Layer 5 of a small transformer language model trained on English Wikipedia (11 layers, counted from 0, width 64).
Take only the direct path to the model's output, skipping the later layers: a vector added to the residual stream pushes a token's score in proportion to its dot product with that token's output vector.

Output vectors of the tokens that the questions are about. A number n stands for (n - 128) times 0.017.
"ip": 189, 69, 153, 138, 110, 103, 153, 90, 126, 173, 174, 137, 134, 97, 103, 131, 96, 163, 139, 160, 129, 94, 124, 93, 115, 154, 118, 143, 180, 156, 94, 158, 139, 190, 138, 110, 129, 117, 114, 132, 115, 200, 136, 134, 132, 158, 60, 117, 123, 124, 157, 116, 158, 96, 123, 133, 144, 122, 116, 151, 105, 127, 132, 103
"er": 174, 159, 146, 144, 154, 84, 161, 120, 92, 213, 135, 129, 87, 130, 43, 83, 125, 99, 92, 119, 120, 114, 104, 176, 106, 118, 139, 155, 102, 119, 150, 117, 162, 113, 162, 114, 114, 103, 136, 130, 142, 135, 110, 133, 144, 154, 111, 111, 69, 117, 129, 130, 107, 130, 104, 134, 132, 144, 126, 156, 58, 126, 118, 76
"ese": 99, 112, 136, 151, 71, 142, 149, 193, 104, 150, 141, 69, 135, 68, 143, 144, 48, 119, 82, 108, 127, 151, 127, 150, 160, 154, 144, 130, 156, 197, 136, 210, 131, 111, 138, 122, 103, 220, 209, 136, 116, 112, 123, 133, 57, 62, 86, 112, 129, 63, 125, 47, 76, 98, 125, 174, 102, 161, 67, 94, 181, 123, 149, 83
"aged": 127, 152, 120, 140, 105, 150, 125, 123, 137, 118, 96, 144, 147, 77, 79, 160, 132, 158, 71, 204, 135, 112, 158, 87, 111, 136, 134, 156, 152, 78, 113, 117, 96, 87, 119, 132, 163, 132, 174, 75, 107, 190, 70, 126, 106, 85, 167, 177, 67, 95, 168, 80, 66, 122, 148, 185, 123, 27, 130, 104, 103, 121, 138, 146
"ption": 169, 154, 89, 220, 112, 128, 137, 98, 155, 156, 104, 178, 107, 60, 115, 158, 108, 189, 147, 94, 166, 224, 94, 97, 144, 163, 123, 215, 166, 137, 127, 153, 134, 137, 168, 177, 148, 203, 189, 144, 97, 32, 172, 159, 42, 103, 105, 168, 65, 163, 82, 162, 120, 145, 131, 96, 122, 122, 78, 36, 144, 119, 149, 144
"hip": 181, 151, 127, 156, 164, 63, 118, 176, 196, 71, 89, 178, 157, 77, 137, 99, 171, 123, 125, 173, 196, 127, 75, 80, 120, 146, 161, 204, 90, 124, 82, 134, 157, 152, 69, 160, 139, 223, 171, 153, 118, 90, 104, 209, 129, 199, 112, 142, 116, 66, 107, 62, 145, 173, 75, 187, 146, 86, 105, 124, 81, 118, 180, 175
"ural": 84, 123, 93, 143, 153, 137, 95, 122, 129, 129, 47, 114, 119, 91, 139, 84, 78, 198, 173, 93, 116, 116, 121, 114, 127, 136, 150, 137, 124, 120, 107, 155, 218, 124, 38, 144, 168, 166, 211, 97, 109, 181, 134, 133, 135, 78, 46, 165, 70, 62, 145, 104, 120, 120, 58, 90, 135, 110, 137, 99, 126, 114, 51, 246
" where": 146, 184, 98, 114, 105, 141, 150, 134, 163, 82, 91, 137, 127, 129, 114, 107, 126, 95, 92, 111, 126, 164, 175, 131, 137, 148, 93, 135, 165, 137, 153, 125, 139, 174, 81, 138, 130, 159, 170, 156, 121, 155, 70, 127, 85, 121, 132, 144, 113, 114, 139, 117, 132, 164, 135, 222, 127, 116, 97, 97, 120, 110, 99, 153
"n": 206, 133, 104, 136, 127, 159, 147, 160, 88, 70, 153, 107, 80, 126, 180, 141, 108, 133, 117, 132, 99, 91, 159, 138, 130, 143, 139, 143, 51, 104, 137, 110, 141, 82, 167, 69, 128, 127, 151, 82, 139, 82, 110, 123, 146, 100, 71, 109, 176, 165, 147, 193, 134, 196, 142, 100, 126, 121, 120, 148, 132, 127, 144, 90
" election": 147, 67, 136, 161, 197, 151, 153, 134, 182, 97, 111, 85, 155, 107, 110, 102, 132, 189, 101, 162, 81, 125, 179, 115, 158, 133, 137, 214, 134, 160, 162, 104, 150, 80, 50, 166, 139, 228, 128, 104, 68, 136, 157, 126, 89, 73, 90, 99, 157, 31, 141, 124, 112, 152, 99, 160, 122, 117, 41, 121, 94, 122, 122, 178
"ly": 187, 103, 79, 144, 155, 169, 244, 94, 113, 110, 99, 93, 125, 110, 69, 136, 73, 140, 142, 118, 132, 208, 194, 146, 168, 125, 97, 121, 126, 144, 175, 123, 93, 196, 157, 97, 72, 135, 185, 86, 120, 116, 95, 123, 195, 96, 77, 113, 165, 77, 118, 173, 120, 177, 135, 135, 149, 143, 197, 122, 141, 133, 144, 187
"aving": 183, 97, 182, 160, 136, 113, 42, 111, 167, 103, 102, 116, 148, 82, 104, 149, 112, 165, 96, 128, 91, 106, 125, 107, 165, 110, 34, 129, 175, 141, 124, 211, 143, 176, 93, 88, 159, 204, 185, 130, 97, 197, 126, 161, 112, 144, 113, 173, 138, 141, 117, 45, 60, 173, 100, 153, 113, 85, 100, 127, 132, 119, 82, 129
"lished": 123, 86, 119, 179, 161, 98, 146, 135, 137, 97, 72, 101, 130, 49, 80, 111, 195, 202, 145, 129, 32, 178, 109, 136, 190, 157, 114, 187, 97, 173, 111, 154, 82, 125, 80, 123, 155, 141, 151, 91, 84, 164, 92, 93, 69, 164, 99, 183, 95, 86, 98, 158, 68, 135, 137, 190, 134, 35, 123, 54, 187, 105, 192, 240
"ement": 217, 126, 113, 167, 152, 99, 114, 128, 125, 175, 109, 185, 120, 97, 122, 67, 189, 209, 147, 170, 121, 182, 128, 157, 75, 107, 133, 227, 141, 81, 150, 161, 215, 137, 102, 161, 141, 196, 207, 122, 109, 150, 188, 125, 173, 132, 176, 122, 143, 113, 136, 123, 130, 89, 119, 118, 116, 94, 57, 90, 97, 119, 177, 172

Each question shows what one neuron of this layer's MLP adds at an activation of 1. A number n stands for (n - 128) times 0.0056.

n44: 111, 76, 104, 127, 87, 149, 129, 154, 128, 212, 123, 111, 101, 180, 130, 98, 82, 109, 144, 190, 130, 167, 86, 108, 86, 141, 99, 113, 151, 93, 130, 172, 95, 95, 117, 148, 99, 110, 135, 140, 174, 77, 154, 140, 132, 138, 133, 165, 129, 118, 91, 136, 143, 121, 123, 133, 90, 149, 107, 139, 112, 101, 138, 107
Which of these tokens does it push up most? "ese"

n153: 129, 82, 117, 134, 128, 164, 107, 101, 122, 159, 134, 87, 103, 119, 110, 119, 65, 130, 101, 181, 154, 124, 106, 145, 152, 95, 100, 126, 211, 170, 107, 108, 87, 112, 134, 144, 136, 127, 95, 133, 147, 127, 131, 144, 137, 118, 97, 98, 116, 126, 104, 156, 185, 146, 93, 183, 150, 80, 79, 151, 150, 52, 138, 114
Which three tokens does it push up most, strongest first? "ip", " election", "ese"

n109: 160, 147, 95, 79, 113, 118, 92, 126, 165, 108, 168, 143, 76, 102, 139, 88, 118, 139, 118, 134, 73, 99, 157, 117, 53, 97, 132, 82, 116, 170, 120, 96, 96, 86, 134, 126, 124, 120, 143, 106, 105, 114, 151, 56, 118, 92, 130, 157, 153, 161, 138, 129, 114, 94, 126, 130, 150, 91, 158, 152, 150, 162, 106, 160
Which of these tokens does it push up most? "n"

n112: 92, 76, 152, 136, 68, 125, 165, 119, 96, 106, 113, 69, 181, 174, 92, 109, 125, 128, 154, 89, 158, 145, 120, 136, 118, 132, 131, 183, 152, 146, 93, 126, 146, 105, 136, 161, 161, 129, 88, 77, 84, 115, 180, 114, 112, 112, 132, 129, 142, 110, 134, 161, 137, 126, 101, 144, 153, 146, 135, 111, 118, 110, 120, 116
Which of these tokens does it push up most? " election"

n69: 119, 140, 131, 143, 143, 84, 162, 115, 131, 106, 161, 92, 108, 127, 124, 124, 169, 162, 149, 90, 163, 151, 113, 111, 116, 109, 104, 91, 125, 117, 154, 123, 125, 151, 139, 94, 160, 99, 203, 153, 136, 124, 67, 125, 88, 129, 157, 161, 113, 139, 85, 118, 118, 126, 163, 144, 116, 144, 165, 103, 157, 79, 141, 99
Which of these tokens does it push down most? " election"

n19: 136, 148, 117, 110, 146, 145, 140, 91, 83, 133, 178, 87, 146, 83, 129, 107, 128, 163, 126, 180, 181, 95, 99, 116, 152, 130, 119, 132, 112, 127, 133, 101, 135, 159, 110, 120, 197, 107, 141, 66, 165, 159, 124, 122, 117, 124, 127, 201, 132, 194, 84, 129, 109, 137, 140, 141, 137, 115, 112, 112, 128, 116, 90, 84
Which of these tokens does it push up most? "aged"

n116: 123, 84, 165, 112, 132, 122, 110, 121, 78, 108, 103, 115, 123, 109, 119, 130, 130, 145, 120, 70, 147, 116, 126, 120, 158, 112, 98, 102, 113, 135, 159, 161, 188, 124, 115, 143, 162, 125, 113, 129, 202, 167, 109, 126, 149, 143, 64, 139, 94, 137, 149, 93, 102, 126, 133, 71, 141, 130, 135, 134, 150, 166, 143, 120
Which three tokens does it push up most, strongest first? "ural", "aving", "ip"

n114: 109, 98, 167, 170, 169, 141, 122, 165, 162, 183, 142, 125, 144, 136, 137, 76, 114, 118, 149, 162, 95, 99, 133, 136, 127, 179, 94, 166, 123, 125, 133, 101, 104, 144, 101, 113, 172, 121, 113, 138, 122, 100, 126, 106, 85, 161, 109, 142, 151, 125, 90, 164, 146, 149, 124, 137, 174, 126, 145, 208, 122, 104, 116, 130
Which of these tokens does it push up most? " election"

n9: 124, 96, 61, 121, 164, 128, 122, 110, 132, 152, 155, 107, 162, 93, 69, 65, 125, 126, 116, 98, 83, 100, 159, 112, 138, 122, 108, 96, 165, 147, 144, 112, 99, 138, 129, 120, 142, 111, 113, 156, 132, 109, 156, 136, 143, 88, 130, 132, 136, 125, 100, 132, 133, 100, 104, 78, 148, 135, 154, 136, 139, 58, 148, 119
Which of these tokens does it push up most? "ly"

n171: 143, 155, 159, 117, 190, 53, 123, 141, 123, 110, 184, 141, 112, 120, 163, 160, 172, 118, 102, 149, 106, 149, 137, 145, 141, 154, 127, 90, 105, 141, 112, 143, 116, 151, 177, 123, 102, 149, 111, 119, 134, 135, 119, 102, 144, 89, 112, 74, 157, 78, 102, 131, 112, 79, 122, 96, 145, 95, 138, 135, 115, 106, 135, 73
Which of these tokens does it push down most? "ural"

n122: 143, 65, 143, 121, 89, 135, 142, 175, 168, 160, 162, 103, 126, 180, 127, 90, 98, 96, 119, 158, 122, 138, 181, 110, 129, 133, 136, 119, 133, 115, 150, 123, 138, 106, 155, 161, 120, 148, 89, 145, 145, 145, 108, 135, 106, 85, 115, 103, 85, 132, 111, 153, 136, 176, 125, 139, 127, 141, 138, 170, 100, 142, 114, 83
Which of these tokens does it push down most? "lished"

n81: 150, 92, 104, 108, 160, 98, 93, 159, 89, 114, 136, 137, 148, 45, 147, 133, 133, 131, 114, 144, 149, 92, 102, 142, 145, 114, 153, 103, 138, 124, 100, 157, 120, 116, 115, 115, 123, 126, 173, 85, 106, 84, 153, 182, 140, 151, 115, 93, 101, 150, 122, 88, 130, 109, 152, 111, 145, 119, 98, 127, 161, 59, 145, 149
Which of these tokens does it push down most? " where"

n144: 163, 130, 118, 117, 123, 138, 115, 145, 127, 112, 163, 100, 56, 166, 151, 91, 112, 129, 112, 89, 170, 142, 138, 131, 126, 155, 79, 129, 168, 100, 85, 150, 83, 145, 124, 137, 138, 101, 70, 141, 129, 146, 118, 107, 43, 125, 142, 149, 108, 118, 115, 182, 111, 127, 125, 91, 161, 161, 160, 81, 114, 107, 138, 133
Which of these tokens does it push up most? "ption"

n168: 129, 77, 78, 170, 154, 207, 169, 137, 156, 135, 71, 95, 156, 130, 114, 139, 112, 90, 111, 143, 110, 149, 135, 167, 165, 113, 148, 93, 155, 103, 147, 85, 128, 98, 85, 115, 158, 121, 129, 118, 118, 160, 116, 130, 156, 119, 130, 127, 85, 122, 139, 126, 105, 93, 99, 136, 142, 106, 154, 105, 94, 94, 171, 94
Which three tokens does it push up most, strongest first? "aged", "ly", " election"

n107: 125, 115, 114, 165, 62, 143, 148, 138, 183, 112, 99, 129, 129, 113, 104, 133, 89, 77, 89, 122, 148, 89, 119, 139, 118, 111, 147, 156, 94, 114, 130, 126, 159, 152, 151, 95, 185, 123, 185, 120, 130, 146, 161, 137, 137, 96, 97, 119, 154, 115, 122, 151, 103, 110, 160, 161, 109, 152, 138, 169, 133, 159, 151, 114
Which of these tokens does it push down most? "lished"

n26: 166, 88, 109, 128, 121, 132, 144, 152, 145, 190, 112, 139, 151, 119, 113, 143, 105, 159, 136, 109, 88, 95, 94, 86, 177, 63, 119, 123, 100, 133, 85, 86, 147, 135, 159, 123, 127, 93, 188, 157, 128, 110, 150, 114, 118, 89, 129, 152, 102, 127, 139, 83, 111, 142, 159, 100, 154, 84, 118, 149, 87, 159, 91, 133
Which of these tokens does it push down most? " where"

n80: 121, 148, 111, 166, 105, 124, 137, 129, 149, 176, 155, 83, 108, 143, 154, 159, 168, 129, 123, 25, 127, 115, 112, 121, 148, 137, 102, 128, 78, 114, 138, 163, 142, 153, 132, 145, 147, 92, 186, 123, 119, 175, 136, 124, 88, 141, 104, 134, 131, 91, 88, 123, 112, 144, 119, 166, 105, 130, 101, 150, 125, 45, 163, 152
Which two tokens does it push up most, strongest first? "lished", "ese"

n140: 128, 158, 98, 106, 138, 205, 136, 126, 143, 89, 110, 108, 130, 168, 140, 121, 141, 137, 121, 153, 94, 170, 107, 124, 119, 147, 104, 119, 137, 90, 136, 85, 169, 153, 130, 142, 142, 148, 153, 86, 137, 139, 101, 137, 151, 70, 130, 150, 136, 134, 123, 127, 73, 164, 141, 104, 182, 169, 158, 123, 119, 118, 132, 131
Which of these tokens does it push up most? "ly"

n34: 148, 152, 179, 118, 156, 116, 104, 127, 175, 153, 88, 126, 104, 136, 95, 143, 116, 135, 148, 180, 161, 151, 59, 104, 143, 104, 163, 122, 136, 106, 133, 147, 83, 123, 149, 155, 193, 87, 112, 151, 142, 155, 96, 133, 105, 187, 105, 143, 134, 104, 145, 142, 111, 141, 84, 131, 98, 125, 114, 162, 180, 75, 148, 96
Which of these tokens does it push up most? "hip"

n154: 56, 154, 99, 183, 161, 124, 113, 134, 118, 176, 133, 120, 146, 117, 104, 87, 123, 139, 137, 132, 113, 173, 127, 129, 142, 132, 131, 134, 143, 159, 93, 143, 102, 101, 88, 113, 206, 148, 120, 152, 213, 121, 122, 140, 133, 129, 147, 93, 113, 144, 123, 176, 132, 84, 161, 158, 155, 108, 156, 143, 118, 84, 130, 140
Which of these tokens does it push up most? "lished"

n3: 150, 99, 154, 137, 144, 129, 142, 102, 63, 118, 139, 74, 104, 138, 140, 130, 148, 148, 68, 121, 124, 65, 124, 154, 126, 152, 163, 150, 87, 105, 131, 153, 156, 100, 150, 135, 81, 148, 164, 95, 154, 143, 136, 67, 137, 139, 135, 147, 143, 105, 165, 142, 132, 151, 102, 104, 94, 176, 122, 139, 135, 158, 162, 123
Which two tokens does it push up most, strongest first? "n", "er"

n20: 183, 111, 154, 139, 149, 130, 185, 121, 119, 100, 105, 105, 153, 133, 165, 109, 137, 89, 149, 139, 135, 181, 122, 106, 165, 97, 133, 139, 168, 117, 100, 88, 111, 155, 170, 143, 127, 100, 72, 138, 107, 154, 172, 134, 136, 133, 107, 117, 140, 52, 107, 113, 87, 136, 154, 141, 151, 119, 103, 124, 131, 105, 99, 138
Which two tokens does it push up most, strongest first? "ly", " election"

n187: 143, 117, 97, 161, 78, 82, 67, 137, 113, 174, 141, 154, 158, 152, 98, 94, 151, 166, 105, 117, 116, 131, 68, 132, 61, 94, 151, 140, 106, 133, 105, 139, 117, 94, 148, 115, 92, 109, 128, 120, 148, 161, 119, 112, 114, 105, 126, 114, 106, 119, 161, 126, 128, 134, 124, 106, 99, 122, 132, 197, 141, 172, 70, 108
Which of these tokens does it push up most? "er"

n96: 126, 133, 160, 124, 151, 160, 143, 129, 110, 119, 132, 125, 112, 65, 104, 129, 148, 112, 106, 130, 133, 130, 172, 144, 157, 159, 81, 171, 139, 110, 121, 121, 92, 126, 115, 144, 161, 136, 116, 156, 132, 140, 149, 127, 137, 123, 130, 145, 86, 119, 146, 178, 184, 159, 185, 122, 100, 51, 90, 145, 138, 115, 115, 41
Which of these tokens does it push down most? "ural"

n11: 180, 154, 131, 121, 148, 131, 149, 83, 69, 151, 140, 157, 76, 143, 112, 134, 163, 106, 87, 129, 100, 137, 122, 133, 130, 98, 132, 85, 105, 144, 126, 121, 136, 157, 148, 119, 165, 96, 130, 111, 210, 131, 110, 115, 137, 182, 115, 109, 86, 97, 101, 173, 111, 150, 127, 79, 135, 92, 147, 112, 152, 131, 116, 148
Which of these tokens does it push up most? "er"

n59: 142, 128, 117, 205, 164, 133, 128, 144, 117, 145, 104, 160, 123, 121, 137, 144, 145, 73, 151, 102, 120, 125, 141, 128, 150, 161, 112, 99, 134, 177, 132, 107, 134, 142, 125, 166, 170, 114, 104, 157, 99, 167, 154, 133, 90, 153, 112, 136, 146, 116, 69, 169, 127, 107, 173, 148, 134, 132, 159, 120, 192, 172, 92, 128
Which three tokens does it push up most, strongest first? "lished", "ption", " where"

n162: 157, 93, 150, 143, 178, 141, 141, 126, 110, 83, 84, 138, 130, 150, 151, 172, 145, 175, 125, 106, 112, 134, 75, 82, 120, 106, 83, 91, 136, 125, 142, 135, 151, 168, 154, 111, 111, 154, 176, 149, 103, 126, 133, 101, 98, 131, 133, 185, 130, 154, 148, 95, 136, 117, 134, 125, 129, 86, 158, 162, 108, 122, 158, 86
Which of these tokens does it push up most? "aving"

n150: 96, 121, 129, 60, 106, 144, 139, 108, 153, 119, 120, 158, 120, 89, 152, 71, 117, 156, 133, 126, 96, 52, 149, 166, 137, 120, 118, 94, 143, 126, 65, 147, 142, 95, 151, 150, 130, 121, 156, 165, 163, 155, 134, 138, 99, 145, 157, 117, 122, 115, 86, 184, 141, 98, 115, 166, 148, 143, 126, 90, 120, 137, 93, 117
Which of these tokens does it push up most? "ural"

n0: 141, 155, 141, 137, 107, 135, 103, 147, 132, 114, 132, 124, 101, 87, 128, 127, 91, 169, 133, 138, 136, 99, 174, 150, 133, 179, 152, 136, 133, 117, 121, 115, 93, 144, 129, 113, 131, 97, 122, 132, 151, 129, 117, 129, 119, 135, 222, 143, 123, 93, 90, 106, 99, 125, 128, 136, 121, 107, 135, 127, 129, 249, 97, 165
Which of these tokens does it push up most? "aged"

n41: 114, 88, 166, 165, 177, 130, 127, 157, 123, 140, 115, 152, 113, 142, 112, 144, 117, 149, 121, 103, 102, 105, 131, 159, 98, 96, 116, 133, 164, 164, 134, 158, 120, 141, 128, 155, 169, 147, 111, 139, 128, 111, 141, 125, 163, 154, 149, 99, 124, 79, 137, 119, 133, 148, 101, 117, 144, 162, 110, 109, 69, 85, 127, 105
Which of these tokens does it push up most? " election"

n155: 169, 164, 162, 155, 163, 122, 124, 183, 144, 210, 84, 135, 119, 101, 127, 131, 114, 133, 123, 88, 125, 46, 99, 124, 99, 102, 97, 113, 153, 139, 145, 120, 203, 112, 151, 116, 111, 141, 174, 170, 142, 113, 79, 90, 111, 148, 130, 109, 114, 133, 153, 131, 128, 113, 137, 136, 118, 112, 116, 115, 104, 141, 118, 180
Which of these tokens does it push up most? "er"

n117: 161, 170, 93, 96, 105, 92, 191, 122, 132, 118, 163, 113, 126, 176, 124, 83, 138, 122, 129, 104, 146, 99, 150, 142, 149, 103, 157, 147, 157, 162, 108, 133, 133, 92, 151, 170, 66, 147, 124, 133, 123, 121, 127, 107, 120, 63, 125, 132, 174, 131, 164, 125, 115, 112, 132, 128, 157, 130, 122, 156, 159, 186, 146, 117
Which of these tokens does it push down most? "aving"